Layer 2 of a small transformer language model trained on English Wikipedia (11 layers, counted from 0, width 128).
A neuron's activation on a vector x is SiLU(gate . x) times (in . x), where the dot is the dot product.

Input weights of the MLP neurons that the questions are about. A number n stands for n times 0.00085.
n23 gate: 356 -305 -13 59 245 -117 198 -74 22 9 -140 70 -65 141 -81 26 152 -26 9 -72 -111 170 -12 -52 -81 -102 104 -214 -132 -225 140 -40 -334 -221 -4 47 -8 -127 -34 188 -17 68 61 -8 -177 60 -34 145 185 -136 50 -116 -23 51 -289 -287 -105 156 133 -51 -161 150 -298 35 -91 9 55 108 -39 -79 123 -205 139 4 136 -150 -106 9 17 62 121 -282 -26 -81 75 127 -71 70 247 254 -17 -155 -38 132 -73 227 72 176 17 435 -221 160 128 -138 -147 73 -43 -259 167 -114 48 36 106 -9 92 -211 -30 244 146 -232 -104 -218 75 92 55 -39 -43 -89
n30 gate: -65 50 71 92 -25 -88 43 51 213 71 -165 -21 114 -4 -217 66 139 17 -72 -206 112 -30 -156 -88 35 251 92 0 -215 81 153 190 -73 -92 58 196 -77 -118 83 161 17 -21 -42 291 -88 -217 148 196 -26 -219 35 -4 -267 -49 0 0 102 -51 146 -54 66 93 -103 -180 -25 83 -144 135 212 102 -239 -232 -278 -89 89 -193 192 -25 -154 -175 -88 -163 97 -153 -240 4 89 148 120 29 147 -71 -20 -227 20 153 -229 158 243 245 9 225 -103 -45 -219 83 -238 68 -149 -4 -263 176 -148 13 -140 -130 216 -122 -112 -17 47 -25 -219 44 45 17 145 225
n43 gate: -4 -106 -332 4 445 54 -21 150 -285 86 54 29 41 90 -47 -105 -197 151 -216 -77 -57 -34 286 123 395 -20 180 104 8 -63 37 119 -139 144 53 -106 -167 -183 20 12 33 -211 -275 44 12 16 181 177 138 -49 -26 257 133 172 50 156 83 -29 0 -24 -262 166 25 -16 128 -45 133 -51 -150 242 -28 -41 50 92 -220 -127 -40 -155 -29 50 -242 31 -62 -85 236 195 60 12 -76 143 70 131 80 275 104 -102 4 -65 -140 -132 294 56 158 -111 -24 -232 65 -113 -59 -21 -87 -8 -40 150 -17 -61 236 58 8 25 92 -66 -4 95 -116 -67 12 -84
n60 gate: -131 138 48 -72 339 270 31 -172 0 -218 -13 -57 -197 -13 41 -34 -47 -204 -224 -5 211 -175 -25 26 -23 72 30 -122 -52 -120 -128 278 155 100 -249 -186 -84 57 -34 -123 126 146 43 94 147 -56 -43 141 40 214 -145 86 295 -119 198 -23 255 -26 -263 -111 30 138 -40 -35 -131 95 -227 9 -86 -13 -180 167 13 75 -369 226 59 -35 -22 177 -30 -45 149 -171 31 -176 -38 154 186 117 -187 69 242 90 94 -17 85 104 314 -89 -129 64 90 -131 76 -26 30 -168 239 -31 -40 129 222 -128 -335 -338 142 105 69 79 129 101 105 130 -38 163 -194 30
n74 gate: -32 -346 4 -87 4 4 212 -13 -38 33 -29 221 -54 37 -181 -152 -32 -178 289 143 -140 -81 174 -145 117 -163 -116 88 -115 -135 219 94 -213 253 -110 -91 157 -218 143 42 -162 -135 25 -134 -149 141 -244 87 -80 82 35 115 -195 122 -185 249 -63 67 82 -225 -77 16 85 -108 104 172 12 9 103 72 49 -160 -42 118 180 -92 223 174 -41 -181 -120 -334 -59 -8 -21 -46 -4 -183 85 -78 154 -87 65 8 -167 41 252 -140 224 41 4 -202 213 -4 -28 74 66 -80 253 46 -134 175 110 34 -189 -79 -193 -222 95 55 112 96 -141 196 16 -13 66 138
n109 gate: 128 -173 -115 156 90 -162 -95 -4 22 -222 -90 30 -373 321 -49 -25 146 108 -327 13 -67 136 -223 136 93 -108 -110 -45 -160 178 -285 -53 210 -13 -168 38 12 47 105 -65 106 -71 115 37 -42 144 -58 -29 -39 -59 115 237 71 -96 -173 -130 371 9 144 96 -75 -156 -39 -166 230 13 -67 120 354 125 -126 84 64 -108 202 74 -46 199 72 160 93 32 -99 96 -87 39 -99 61 152 -13 -98 123 21 80 -320 -17 129 253 -166 -141 -174 33 -84 -214 87 -156 8 155 -56 125 -198 166 58 -78 65 34 46 -64 17 181 -265 -193 91 132 -17 233 152 17
n111 gate: -62 -113 -77 8 -170 -182 -222 32 69 214 0 -105 -201 153 165 22 137 402 -133 81 323 -211 -138 250 119 200 222 -172 -130 -51 28 89 -171 -91 116 -172 48 -60 58 -339 -245 -161 -159 -22 -272 -113 138 35 42 -143 137 -54 -47 -31 -313 -76 -64 91 338 250 36 -96 107 145 259 -94 219 189 13 65 -277 -13 96 267 -64 105 -128 158 113 125 -27 -176 -169 -143 -60 -174 -22 174 134 -153 -55 -14 -22 143 -200 -153 98 158 27 97 0 49 -130 -105 31 32 -108 55 268 37 -110 23 129 -226 -170 -249 108 -265 -58 -14 17 14 -105 180 58 184 85 -187
n112 gate: 63 89 -4 -67 -70 -8 -179 148 -220 306 -8 -70 74 178 51 -12 -12 8 12 43 -177 -122 144 49 -128 20 -301 -36 60 -8 202 -4 303 102 -12 -142 91 99 -100 -169 73 169 49 84 -69 4 96 218 8 -60 17 -214 -38 24 37 -64 -128 233 77 4 -196 -157 -88 8 -135 68 104 93 -89 74 -152 -32 -233 12 -74 267 -68 207 214 -83 16 123 -197 12 -179 181 -39 -16 -125 65 -183 12 179 208 -252 -258 -16 -198 102 -147 13 36 241 166 -205 97 -219 169 -8 -78 -136 180 -100 -50 -45 57 -141 -16 230 157 -151 -61 -47 43 -99 -62 60 371
n193 gate: 0 246 88 101 134 18 -27 -229 -99 -106 40 -285 -62 13 -14 -35 -48 158 -224 69 70 -119 -181 -89 162 52 97 103 31 -117 -112 -14 124 -89 319 -79 -202 -67 -144 13 -53 65 66 -126 -406 -57 200 47 171 113 -23 -216 222 -117 -193 -33 54 138 163 -140 -61 115 173 -49 75 96 48 74 -145 -36 288 127 142 256 -22 383 -194 101 123 130 22 75 188 -170 63 -40 -98 258 72 57 -239 -79 -177 -22 -46 -276 -203 48 -257 26 118 160 -13 -9 141 22 -31 175 198 -385 -237 -32 70 81 -103 66 13 103 219 -18 275 85 -99 60 -52 283 -153 13
n198 gate: -105 112 77 -161 -192 140 -115 146 175 -99 151 -195 64 -94 182 138 -97 46 -36 14 156 -205 -159 -9 170 248 342 17 165 -220 -361 -79 148 -163 67 -4 -57 -118 236 -73 -158 62 68 -93 -4 -13 88 30 41 13 -291 224 254 -70 229 -76 -146 -149 18 -107 40 -130 -97 252 172 116 49 132 219 5 -89 67 5 -41 -23 74 -84 18 188 -60 13 -9 -105 13 -65 -73 -61 -293 106 -264 352 49 -79 -35 68 -62 185 -134 -77 -22 -60 202 -209 100 162 63 180 -220 78 -219 -87 361 -133 -321 0 -130 -255 50 -129 -192 25 -277 74 -35 13 -206 237 238
n201 gate: 68 -139 -53 -60 -25 -87 34 208 8 62 -129 -235 33 -8 162 4 -124 63 -33 -142 57 -246 -43 -99 26 -24 238 -32 195 -63 79 -110 16 -33 49 -8 -108 62 -36 -166 33 -292 -90 165 86 20 286 -110 71 158 -222 -131 -133 -233 -133 -9 -50 157 4 170 121 186 228 86 -21 219 368 -201 20 -100 121 -215 -124 292 50 -99 -225 155 -77 -8 -82 -155 87 77 257 -37 258 102 113 -225 -144 57 -8 57 -108 146 -84 -98 12 -48 105 24 243 56 -32 98 -233 -33 25 58 42 215 -121 -75 -37 172 65 244 -248 71 -202 8 171 -4 44 -167 179 125
n219 gate: -280 -44 -35 203 -4 285 118 -27 -104 -111 -81 -54 -148 48 14 -22 -217 -176 148 -144 13 46 -232 -142 172 -130 -146 206 162 -284 4 225 107 67 31 -115 34 -63 -26 -31 -186 -166 -155 -143 22 -88 117 -51 86 -9 175 -40 217 78 -121 75 -49 -330 -4 74 239 175 119 226 222 110 96 -134 -303 117 -170 66 -165 -4 81 21 -208 18 75 -72 -111 80 157 -144 282 -108 26 -216 68 198 31 142 -212 -39 -221 -290 -95 128 36 91 -27 -199 376 -21 34 -26 88 -14 144 -126 45 -68 4 293 369 124 149 -170 40 76 91 -67 -30 274 91 -211 -75 -48
n253 gate: -64 40 -35 -180 -51 141 62 -321 -87 10 -199 248 122 85 -99 55 -394 82 46 74 204 -47 -312 -217 216 -272 236 -117 -30 -56 -245 -198 -58 55 214 206 39 -117 -204 -66 -60 268 -136 128 30 -95 -79 10 -226 303 68 -205 -352 285 -128 -286 301 -76 165 -99 74 -112 140 403 -40 214 -64 105 -155 107 203 -95 263 -102 51 -141 143 -206 -110 261 -80 43 178 119 108 -254 -122 356 185 -85 -106 -271 88 -104 -66 -60 -103 170 -237 256 88 -182 253 -59 59 -5 80 -61 -82 -189 -15 -26 15 225 -312 -131 0 -208 10 97 37 106 -224 15 241 -51 115 89
n288 gate: 273 -164 -4 65 -50 -175 155 -90 -164 166 -240 261 203 49 199 -9 -44 36 -113 -140 -256 106 111 143 -131 -171 -263 -134 -22 -123 32 -235 73 -4 44 178 87 122 -106 90 -71 203 58 -26 -76 -142 -228 141 -50 26 191 -80 -5 52 45 -183 -136 -13 -271 -141 -22 112 74 -308 -27 115 9 270 -27 54 233 -128 171 -72 86 -138 -161 -338 -18 -159 -94 30 41 -75 -14 -81 82 81 32 71 -13 -22 65 75 -243 146 218 -58 54 -74 187 -30 40 -9 -208 -62 22 -218 -91 312 213 -252 -88 50 127 -218 -80 229 199 9 -216 -373 86 -56 -157 367 -186 127
n23 in: 201 -218 -36 -45 234 110 21 -214 145 171 37 216 -164 334 -286 -240 -48 -54 -107 123 157 -180 -201 -101 -42 -12 125 47 -4 37 62 0 82 -65 -88 -129 157 193 48 62 130 -32 32 234 -130 166 -155 -101 4 -260 -13 48 140 -166 -45 -60 -29 8 117 -100 199 -63 238 191 24 16 212 174 -12 165 -56 -64 94 12 254 -86 178 89 -133 -124 259 -65 37 196 -200 -119 -16 -12 157 8 20 109 154 -28 46 -92 163 -109 12 147 42 -55 -128 -106 59 185 -113 222 111 -238 74 154 -199 -25 -226 -227 217 -65 137 21 53 94 79 -35 -115 86 -48 -32
n30 in: 103 123 128 101 -58 -172 9 125 121 -265 27 -257 -49 114 82 100 77 242 -31 239 -9 -123 -147 75 -143 307 -70 -60 -9 -81 237 27 179 -198 -182 -48 17 174 -48 232 -123 83 -132 177 224 -9 -65 164 135 -182 -142 166 46 163 -232 -116 49 -40 105 208 -307 -165 -50 -101 -124 -122 -121 -60 61 45 -256 -135 0 -192 245 72 -60 -88 -114 -67 -31 -17 -160 69 50 -58 -72 253 175 175 -53 -136 -120 -9 -95 -74 39 4 49 288 -270 125 -143 -307 -188 4 -237 -188 94 201 -161 -145 -125 264 71 40 196 -124 -144 379 -33 155 -43 26 56 94 -113 -108
n43 in: -124 32 -352 -192 231 -101 -107 79 -93 151 291 -5 240 -5 19 171 -143 42 -152 33 68 -61 126 -14 287 161 32 -257 375 19 60 283 18 224 -54 -96 -18 143 -180 106 -128 -113 -64 -81 41 -64 -40 -162 -9 18 -43 150 195 120 -42 -24 153 -115 -9 23 -175 66 104 237 -96 -303 157 -129 -276 65 -202 -23 317 60 -434 97 31 -228 159 -242 -105 -151 -212 180 23 60 -274 188 117 -95 64 -32 80 265 73 -54 277 63 -330 -18 117 -85 41 -319 119 -168 14 14 84 83 -60 28 -130 -125 65 -228 136 -14 27 14 8 -143 4 31 -111 -19 -100 -134
n60 in: -55 -183 -158 -237 36 -26 121 67 107 -141 164 234 84 -96 -264 -173 -86 9 -106 257 -248 113 -109 57 -9 -146 -219 -162 134 197 76 -23 -30 -105 -182 61 -4 -67 56 328 224 95 -70 -103 9 57 133 88 -94 -277 238 174 -128 111 -298 42 67 207 240 -277 -108 -161 194 -167 -92 100 -91 27 -217 116 -60 225 110 18 13 177 77 -205 231 -9 66 -42 199 233 175 -22 -182 -21 90 -26 -110 -162 -193 108 95 -26 116 -48 -13 -184 207 -9 -264 -38 -21 -65 192 205 63 178 204 -144 108 -36 254 83 -43 -9 -91 -124 130 -88 102 -178 -103 -218 -191 56
n74 in: -105 -264 -12 -22 -65 -65 407 179 -123 157 135 -8 106 -32 -88 -155 236 -185 265 8 16 -33 -38 97 -21 122 24 86 -20 238 123 312 -199 101 -127 -197 47 -69 0 -155 64 -103 -105 -87 -173 92 -174 69 -164 36 -176 24 -97 59 -94 280 45 8 180 -139 -55 -43 124 -117 89 283 222 -105 72 -217 -99 -155 12 151 86 -74 114 96 -48 111 -48 -202 207 91 -37 90 -105 -96 78 -44 24 -20 126 135 -95 -60 4 -200 218 4 -49 -47 83 98 82 112 -100 -123 156 -130 -175 145 -67 94 -257 4 -283 243 -156 90 153 130 12 47 -161 94 -12 -87
n109 in: -148 -87 96 -127 -260 384 -62 256 -62 -96 -282 -219 -149 52 190 155 -51 319 -220 -45 0 81 75 61 123 -64 -117 118 -181 266 163 -207 105 -70 112 -161 211 75 -224 -202 -26 -258 -148 -281 48 178 60 13 40 34 14 -13 136 -51 -110 463 -31 -88 -346 -107 56 109 13 -78 92 112 56 91 -26 -13 -73 69 13 84 -57 -71 166 -48 -160 -124 243 -41 -127 -137 -13 150 -93 -42 -254 35 157 17 306 26 241 43 149 -30 65 -255 -76 119 -142 -118 127 281 -69 -13 -27 -132 137 67 -158 -53 -110 -87 -60 9 121 97 20 -48 42 71 -59 -203 13 -107
n111 in: -37 -196 13 -227 -173 -73 66 134 61 279 143 -22 -147 -72 71 -262 -138 -4 -4 -103 229 49 -53 73 -125 -281 38 -37 63 192 152 -80 120 -43 -4 -149 -91 117 -245 -17 -60 148 -210 155 -154 -64 151 16 -192 131 218 -136 -215 42 -22 104 -69 129 162 -51 273 -37 -88 47 -219 -85 114 286 -233 -126 -101 97 -121 52 277 33 -201 239 -77 331 -4 -207 -17 -105 110 52 -41 57 136 -132 112 145 -79 51 -40 -182 -46 327 -64 134 61 84 -76 87 -141 85 -38 -39 131 277 -43 0 -130 -252 -65 -222 -127 -121 148 117 -167 142 75 -116 142 156 -140 -210
n112 in: -98 34 -55 -19 9 25 228 -13 13 -195 295 -42 162 -188 -123 -192 87 -56 -124 -18 259 -31 -105 232 -44 37 -135 37 -154 -4 -51 -257 -61 186 75 -29 -49 -145 -104 -115 -135 183 139 -339 72 -84 -157 -73 -206 216 -242 67 167 301 -133 -93 98 -72 -314 75 70 93 -287 -105 309 125 -129 22 109 -4 -4 -150 -42 -56 30 57 161 -113 180 43 -21 -24 -64 116 125 -30 61 -57 -52 113 -199 -8 45 -191 -139 113 -45 -92 -110 78 13 -37 -187 8 61 109 101 -116 112 167 154 -295 108 -21 43 194 -113 9 276 368 102 -17 143 86 173 231 -54 190
n193 in: -101 -148 56 -84 203 -32 -102 37 -135 93 219 109 -170 -100 4 44 47 -65 73 -205 -52 145 176 0 -143 351 104 35 95 -53 90 17 8 286 -265 -64 125 158 -83 -101 16 -158 84 220 260 -64 -189 -15 86 75 -46 223 -113 102 90 106 -122 254 -207 -154 35 43 -58 209 -93 32 -130 -29 -147 24 -368 16 -28 -183 -219 -4 8 -60 36 -159 280 0 118 71 -25 -45 97 -61 -148 52 -121 168 231 -79 -15 -83 -47 24 137 8 -58 -114 -87 -194 113 -120 -272 -82 -147 8 45 202 -24 98 159 -48 -20 -4 -119 -195 -34 61 31 -47 286 -257 83 118
n198 in: -172 35 -44 -24 -121 -89 -95 152 -54 -67 -184 196 40 -70 193 -74 26 131 -112 -208 219 105 -122 128 60 -48 -53 -60 -17 9 -211 -398 81 -89 -92 -176 -39 67 -149 -188 133 -35 84 87 106 9 -200 59 -5 44 -92 9 -92 -203 171 75 -332 9 88 -209 48 68 -132 -133 75 136 -70 -166 259 -306 -13 -26 -160 -63 139 -145 22 145 57 -95 -80 205 -268 405 23 -89 175 -292 -149 352 133 -49 56 131 -108 -53 364 255 98 -82 -172 73 96 -172 154 70 238 45 -81 40 -224 114 -83 184 -171 97 -154 -27 96 58 -103 94 -274 103 121 207 31 -113
n201 in: -7 244 -147 55 -80 -4 -104 -38 54 -30 -84 -182 -106 -34 -191 149 55 -177 42 47 131 -47 -108 83 -201 274 203 -11 -141 -127 275 -156 -117 -94 4 -184 -121 263 -130 30 79 -257 -64 262 -8 -90 -163 83 69 -74 78 -281 -83 -125 -27 -179 -130 87 -123 -37 48 -25 74 -15 132 19 -126 -252 -127 -80 41 -52 -87 34 46 120 -66 19 -138 11 -181 150 213 41 -27 -23 -98 -90 15 82 -42 0 0 230 -11 26 122 -64 340 -55 96 -37 100 37 0 -101 -38 210 161 -31 23 -101 -104 -222 -4 -45 -67 289 -161 80 -70 -80 109 -4 55 180 -112 162
n219 in: 60 -190 -80 -248 -216 -147 127 -27 50 -80 117 121 -162 -115 83 -53 104 -127 -117 19 -101 -74 38 -223 391 -105 -253 -43 -237 -9 343 225 142 258 61 98 -4 49 114 -94 31 -44 89 279 120 208 227 -345 14 61 153 -133 -135 -178 -189 239 -95 -125 110 105 9 -146 41 4 40 -48 83 -19 154 221 -39 -92 -130 27 211 -154 -74 22 -172 131 -31 -17 -18 70 41 -229 90 -234 -91 -9 40 133 61 -92 79 -198 191 177 -138 204 46 -273 -70 116 60 -181 177 -18 113 -14 77 -192 31 158 239 13 -176 -215 -145 -203 -58 90 276 -193 -95 153 -132 -244
n253 in: 13 -144 -62 -12 13 -57 -99 76 -22 57 4 182 315 -188 -164 -217 237 -40 -151 138 122 0 -340 22 23 134 -180 -209 170 193 156 -64 -55 53 -39 197 -68 -151 174 107 75 26 31 95 48 -44 52 89 -36 -4 27 -158 179 206 76 -190 -89 204 -44 -139 -78 339 91 -31 -331 48 403 -23 31 -45 -247 100 -217 49 -111 -161 0 -79 -35 -242 -141 -163 80 17 104 -156 -145 63 184 -9 132 22 -77 13 -136 4 17 476 0 64 27 137 -39 217 -124 -74 320 18 197 53 -116 -172 48 -116 -143 -40 -79 40 -196 -174 -61 204 -141 140 -82 0 -218 -254
n288 in: 57 -46 42 -19 249 201 -272 8 -136 -217 46 -243 -46 -8 289 -165 -53 -55 105 -187 66 125 210 -83 -244 127 71 -69 16 276 207 -73 117 -213 210 -75 263 67 193 -126 21 -123 17 -155 129 95 163 56 -178 127 56 -128 117 167 236 145 8 -126 -37 103 314 -128 -279 -25 -92 -37 144 265 -33 51 -127 -160 92 -72 -88 28 118 8 -132 -140 -191 -28 55 29 -248 0 68 -203 149 -75 29 -8 69 -123 180 -107 -57 17 200 -118 -294 -163 -218 121 89 -25 -100 -178 -13 8 -8 -116 -20 -114 -51 -58 128 -109 -87 -59 182 84 24 -141 223 13 25 212

Each question shows a token from some text and the vector x that enters the MLP there. A number n stands for n times 0.0076.

"ar": -79 136 -118 -118 24 54 38 9 74 -193 25 85 -36 102 -77 108 90 -157 46 -214 13 -43 -111 208 154 -48 12 177 -105 92 163 -65 -17 -79 -15 -58 68 63 -90 48 -155 209 73 50 -261 -33 -33 -77 -45 -8 -188 103 153 250 -51 -298 -10 -135 -30 -40 48 -60 -68 -28 -3 -76 -15 65 -38 -59 -74 115 -37 96 -132 71 9 47 -32 -70 95 -137 -92 165 -48 103 37 -100 66 213 89 77 -170 33 -199 -136 96 -90 108 -23 50 31 21 47 150 -52 -195 -25 -73 93 41 16 76 -127 90 127 6 -24 57 5 3 22 -76 -17 65 52 29 30
Which two neurons fire most, strongest first? n112, n198

"ov": -102 42 -58 -132 -85 -6 76 -37 -19 -14 44 46 -91 88 -147 48 60 -194 -26 -86 57 -50 -147 330 62 8 -256 39 69 20 95 39 90 40 23 47 29 103 24 -51 43 174 234 -34 -65 -22 -55 13 191 15 -157 190 121 21 128 -114 1 193 55 -67 -22 -53 101 2 -110 -73 -73 -151 -56 -207 -146 171 -66 -184 29 99 -94 29 29 63 24 -79 -68 18 -81 261 57 61 107 155 99 55 25 111 -206 -147 -51 -64 102 -293 21 -83 46 36 64 -11 22 -21 -33 118 -134 67 -11 -167 -112 -106 42 -6 -83 44 78 107 23 -158 -155 75 -91 76
The neuron with the highest activation: n60

" adopted": 98 57 178 -78 -41 45 128 -47 157 28 -8 46 62 120 -51 248 53 43 111 -3 -31 -119 -108 56 16 -56 123 -86 111 -49 -129 -225 157 173 -4 -46 -23 21 -12 -96 43 -106 232 304 -173 87 38 72 -171 171 -14 -53 -58 -17 21 -265 -143 -152 -60 -14 110 58 -111 50 -67 -60 118 -257 -158 -11 -34 45 -156 -25 -100 -88 -67 0 -59 -50 -152 27 -47 165 15 106 18 25 -123 -10 39 53 114 -104 7 73 -15 -100 148 -203 46 58 -44 4 -44 106 76 112 100 -132 -45 93 -71 -49 69 75 84 -84 -115 -142 64 -54 0 -75 63 33 23 147
The neuron with the highest activation: n201

"otic": 17 65 71 -86 -171 -8 66 -41 -62 -114 -210 8 -84 152 78 269 110 128 77 -121 39 -130 -132 74 98 -125 34 -87 -10 34 -105 55 59 -141 -21 92 36 56 -36 25 91 -145 -32 58 -185 112 -34 157 -4 6 -8 136 220 123 -71 -318 115 -60 -110 39 3 130 -154 -27 -133 -47 -104 -264 59 -5 -47 -17 119 60 7 116 175 113 110 144 21 92 -16 13 69 -92 8 -9 -197 65 93 96 -17 65 -121 -114 49 -131 112 -154 -92 127 -31 5 75 132 -75 139 65 -24 -101 -39 -199 -190 -25 29 85 59 43 -83 82 -10 45 -14 -33 -93 -34 -53
The most active neuron and its activation: n109, at about 3.4

" ex": 204 -212 64 -91 148 -83 48 25 106 102 1 119 -99 -43 63 23 -107 4 95 -20 -96 -172 73 -21 120 8 10 57 -148 -96 -116 -42 21 60 111 -145 17 35 25 2 -163 -70 98 19 -161 149 -15 -24 20 66 65 73 53 8 -21 -128 -92 33 -60 -196 94 76 188 145 -41 -6 -38 157 56 121 -33 -84 32 39 -116 53 116 -52 135 78 -98 -126 2 -86 -116 20 154 124 142 -186 -141 37 7 24 -34 46 -36 -115 24 -190 148 -30 -248 -89 42 100 -179 303 -196 -106 70 -29 -85 -49 160 56 -14 -77 23 -201 120 -5 134 -88 1 -13 -37 235
The most active neuron and its activation: n193, at about 1.6

" Am": -46 -51 -110 22 53 -122 120 -127 44 23 30 -96 -124 -94 86 138 45 70 130 -179 -85 -125 -59 126 -146 156 -130 92 149 200 -69 -43 33 108 57 55 -69 -42 -173 124 104 54 47 177 -83 14 4 -107 -193 11 -229 25 -34 113 53 27 22 208 197 -168 -66 4 -59 154 99 -84 -38 -51 -82 164 12 -7 -37 86 2 65 -5 17 170 -167 -100 80 -237 -33 -179 116 -37 72 136 90 36 96 -10 -137 -81 -103 36 109 -66 22 208 25 -173 107 185 -37 -75 -106 -120 -128 49 -142 -55 118 53 -203 -127 -86 85 67 24 63 85 -6 -54 -38 65 -89
The three highest activations, in order: n193, n112, n201

"ank": -28 20 -82 62 -38 -112 96 -147 -11 -148 110 131 -117 70 -153 37 80 53 80 -260 86 -28 42 -83 29 -149 -68 5 -15 72 190 106 -13 -49 -62 -26 95 101 -44 209 -15 -10 74 58 18 247 -58 -39 -30 93 -21 97 -10 -66 77 -219 -45 78 -39 -149 -134 37 92 57 -50 150 192 -142 9 -84 81 138 -236 -27 11 -167 -43 5 -80 -75 -53 -15 154 126 98 16 -139 68 -47 177 125 107 -232 114 -129 -109 -48 222 56 -130 -62 113 66 185 97 -92 62 23 -142 91 -2 -86 -21 75 -125 -22 -50 48 -68 -250 -2 28 -66 -91 38 92 -41 -23
Which two neurons fire most, strongest first? n219, n112

" cy": 91 45 124 -93 80 60 -1 76 89 -47 -136 -113 -3 32 123 191 44 14 -41 -85 -65 78 -145 -123 -15 -27 29 66 106 -4 39 7 49 82 -6 -38 68 -180 -191 -27 -167 123 -84 -104 42 66 50 -35 150 -38 -177 -38 91 180 89 -129 21 -89 55 -180 182 -32 30 83 40 37 -37 -161 -178 29 38 158 -18 33 -21 -45 93 -45 -77 128 -78 67 -56 159 139 102 -194 27 -23 -251 -2 68 86 70 -146 -294 -27 0 8 28 -56 1 -210 -34 -74 -148 -183 -42 -9 -188 153 235 -86 7 161 70 -48 220 52 -5 41 -48 -2 15 190 15 147 36
The neuron with the highest activation: n193

" +": -4 38 78 209 -131 -78 -98 40 -230 124 36 58 56 -11 5 39 78 47 -124 -79 65 -4 33 -140 -21 84 -94 150 246 185 33 -29 160 96 101 -151 73 24 -21 86 -69 195 -18 70 -9 13 -5 93 21 67 -52 82 258 111 -70 -76 35 -100 1 -249 -20 131 -168 76 -108 -43 33 -51 3 28 -4 177 -100 -52 8 85 -74 18 -45 -52 -147 84 -87 0 135 -53 -10 190 33 29 -72 25 -71 -152 -24 -181 42 -55 178 -24 2 -184 -156 80 -33 172 140 -95 -149 -35 9 -104 -176 -187 188 44 -68 72 -110 -152 -5 75 -13 -320 -8 -36 -1 -26
Which two neurons fire most, strongest first? n288, n193

"IT": -53 72 -97 -168 -11 43 180 45 73 103 16 72 61 53 26 31 12 -111 84 -103 281 -190 -80 19 62 1 104 -12 -229 46 -68 -67 267 -13 -28 133 183 -101 -34 66 -138 150 -34 -27 -103 -19 -58 70 -79 77 45 88 -41 150 -87 -134 35 60 -64 -76 144 70 -94 94 15 -79 67 -20 -197 61 36 -29 20 -63 58 -95 121 -48 -110 10 31 -114 8 -165 41 -89 118 183 20 150 -88 37 -14 104 -136 -104 -63 -5 66 109 -120 195 -37 87 -74 -155 106 135 153 12 -16 -130 -207 -127 -167 122 5 44 165 27 -188 58 -168 -8 -124 71 -89 -114
The neuron with the highest activation: n253

"==": 96 -11 -86 -97 -199 78 4 -28 -20 -30 98 61 -57 46 -37 106 130 94 -73 192 0 -32 11 27 -148 2 -23 -55 -37 -61 96 32 102 250 97 62 69 107 -21 192 175 83 -141 16 -155 8 -42 61 34 -4 -179 -76 -83 176 -86 -37 -49 -72 2 52 394 4 -8 -9 -209 -54 -30 -410 -122 54 96 -4 -132 16 -14 37 -83 -63 225 -63 -43 -39 -113 -52 105 13 6 62 166 114 -52 8 44 -152 -35 -167 -110 132 80 17 -3 -42 -48 8 83 -135 -106 37 139 -12 3 44 -158 -52 123 60 258 -52 47 -111 -77 -43 -20 -67 49 57 -123 -194
The most active neuron and its activation: n219, at about 1.5

" bro": 126 -58 111 -164 -85 20 155 -16 -39 82 -73 -153 -86 -279 111 75 -23 -191 44 18 -137 70 257 211 -82 133 92 -41 -110 46 144 -5 25 -25 -25 1 -63 -164 -179 -62 -69 136 -56 -34 -37 81 -231 -55 -10 12 -37 103 -1 98 -103 -39 16 61 20 -138 -15 55 51 23 -6 -22 59 3 -4 20 116 1 180 70 65 -46 194 -3 -70 -13 -41 -32 -127 68 92 6 43 56 260 -158 102 133 98 -105 -285 -202 -77 66 -80 6 -13 -94 -71 19 49 -15 -150 97 7 -43 155 57 -99 119 -160 231 -105 97 -131 -76 116 -58 17 104 26 13 7 95
The neuron with the highest activation: n74

"2": 52 132 25 -91 -93 -92 0 -44 26 -47 106 77 99 158 -84 -16 114 -1 114 -231 105 -79 -111 -13 33 91 -45 95 181 -98 -13 22 65 115 39 -133 160 -5 -36 -15 102 154 -3 -102 -20 -155 18 -42 -108 105 -105 50 224 45 -66 6 -171 101 -6 -66 197 -5 -71 132 -141 -122 -216 -18 51 89 102 29 -6 -75 -86 25 -112 -105 -79 -107 -225 -52 40 15 64 80 111 173 -18 -35 32 169 -92 4 -177 68 66 68 178 -34 34 89 -109 13 29 205 -197 -24 125 38 152 -49 59 -246 -7 4 63 -156 57 -196 -180 159 -94 -212 58 -17 -65 -123
The neuron with the highest activation: n111

" n": 44 -124 168 -21 53 -57 71 -51 -107 76 93 -169 -133 -39 87 141 31 53 91 -55 100 -147 52 294 -7 175 -50 166 -65 90 -136 3 18 8 14 -21 -17 94 -125 146 -32 70 188 -251 -181 176 -22 -197 162 63 192 78 -30 -71 -29 -72 -94 15 -144 -40 127 -6 -144 122 -303 28 -216 54 47 -50 30 119 23 17 115 -31 -26 -21 125 53 -76 -48 -112 10 66 79 5 163 -63 -126 -107 40 -51 8 -34 -173 8 -27 83 -162 5 213 -207 11 18 97 83 133 -121 -225 80 35 17 8 34 -89 -27 10 97 -114 0 41 43 -3 5 -153 -34 24
The most active neuron and its activation: n193, at about 1.7

" New": 93 -57 28 12 -220 26 280 32 -26 -125 -49 40 -19 15 44 -43 107 -35 -135 -190 16 -50 -20 39 -115 -6 213 126 -116 210 -92 -35 54 -56 54 164 56 134 35 64 -105 5 -104 45 -99 7 -106 265 55 128 -252 -17 -86 123 -13 -19 -36 30 -38 -150 -16 186 -33 -98 60 -54 -54 82 -34 174 0 56 50 -65 14 -43 136 -77 -94 16 -6 -121 -216 -68 160 -51 -19 -15 60 136 39 111 86 176 -91 -10 35 48 239 87 -3 64 -27 50 44 11 -12 98 -12 -145 -12 -191 -35 -191 69 9 -18 -6 -66 -173 -143 38 176 -49 -120 -18 -156 -245
Which two neurons fire most, strongest first? n23, n30

"os": -38 -73 -220 22 64 -11 197 40 -138 -115 -22 114 -118 182 -51 36 5 -125 127 -125 -29 -77 -88 127 47 59 -177 -13 135 208 167 65 213 -117 68 -17 22 74 -52 24 16 230 -1 -32 -76 -197 -67 -26 -163 23 -49 108 146 129 -50 -191 234 -74 -100 -41 153 23 -90 -79 -78 -50 -59 -70 -98 -22 -58 37 222 20 51 4 84 139 -57 -68 -98 -55 -29 6 65 108 152 -104 86 31 179 -5 33 120 -174 -121 -67 -78 11 -111 -221 101 -157 -16 102 92 -167 53 10 86 42 48 -130 -60 155 -175 32 107 -48 -101 93 -90 74 -105 -32 0 17 67
The most active neuron and its activation: n288, at about 2.8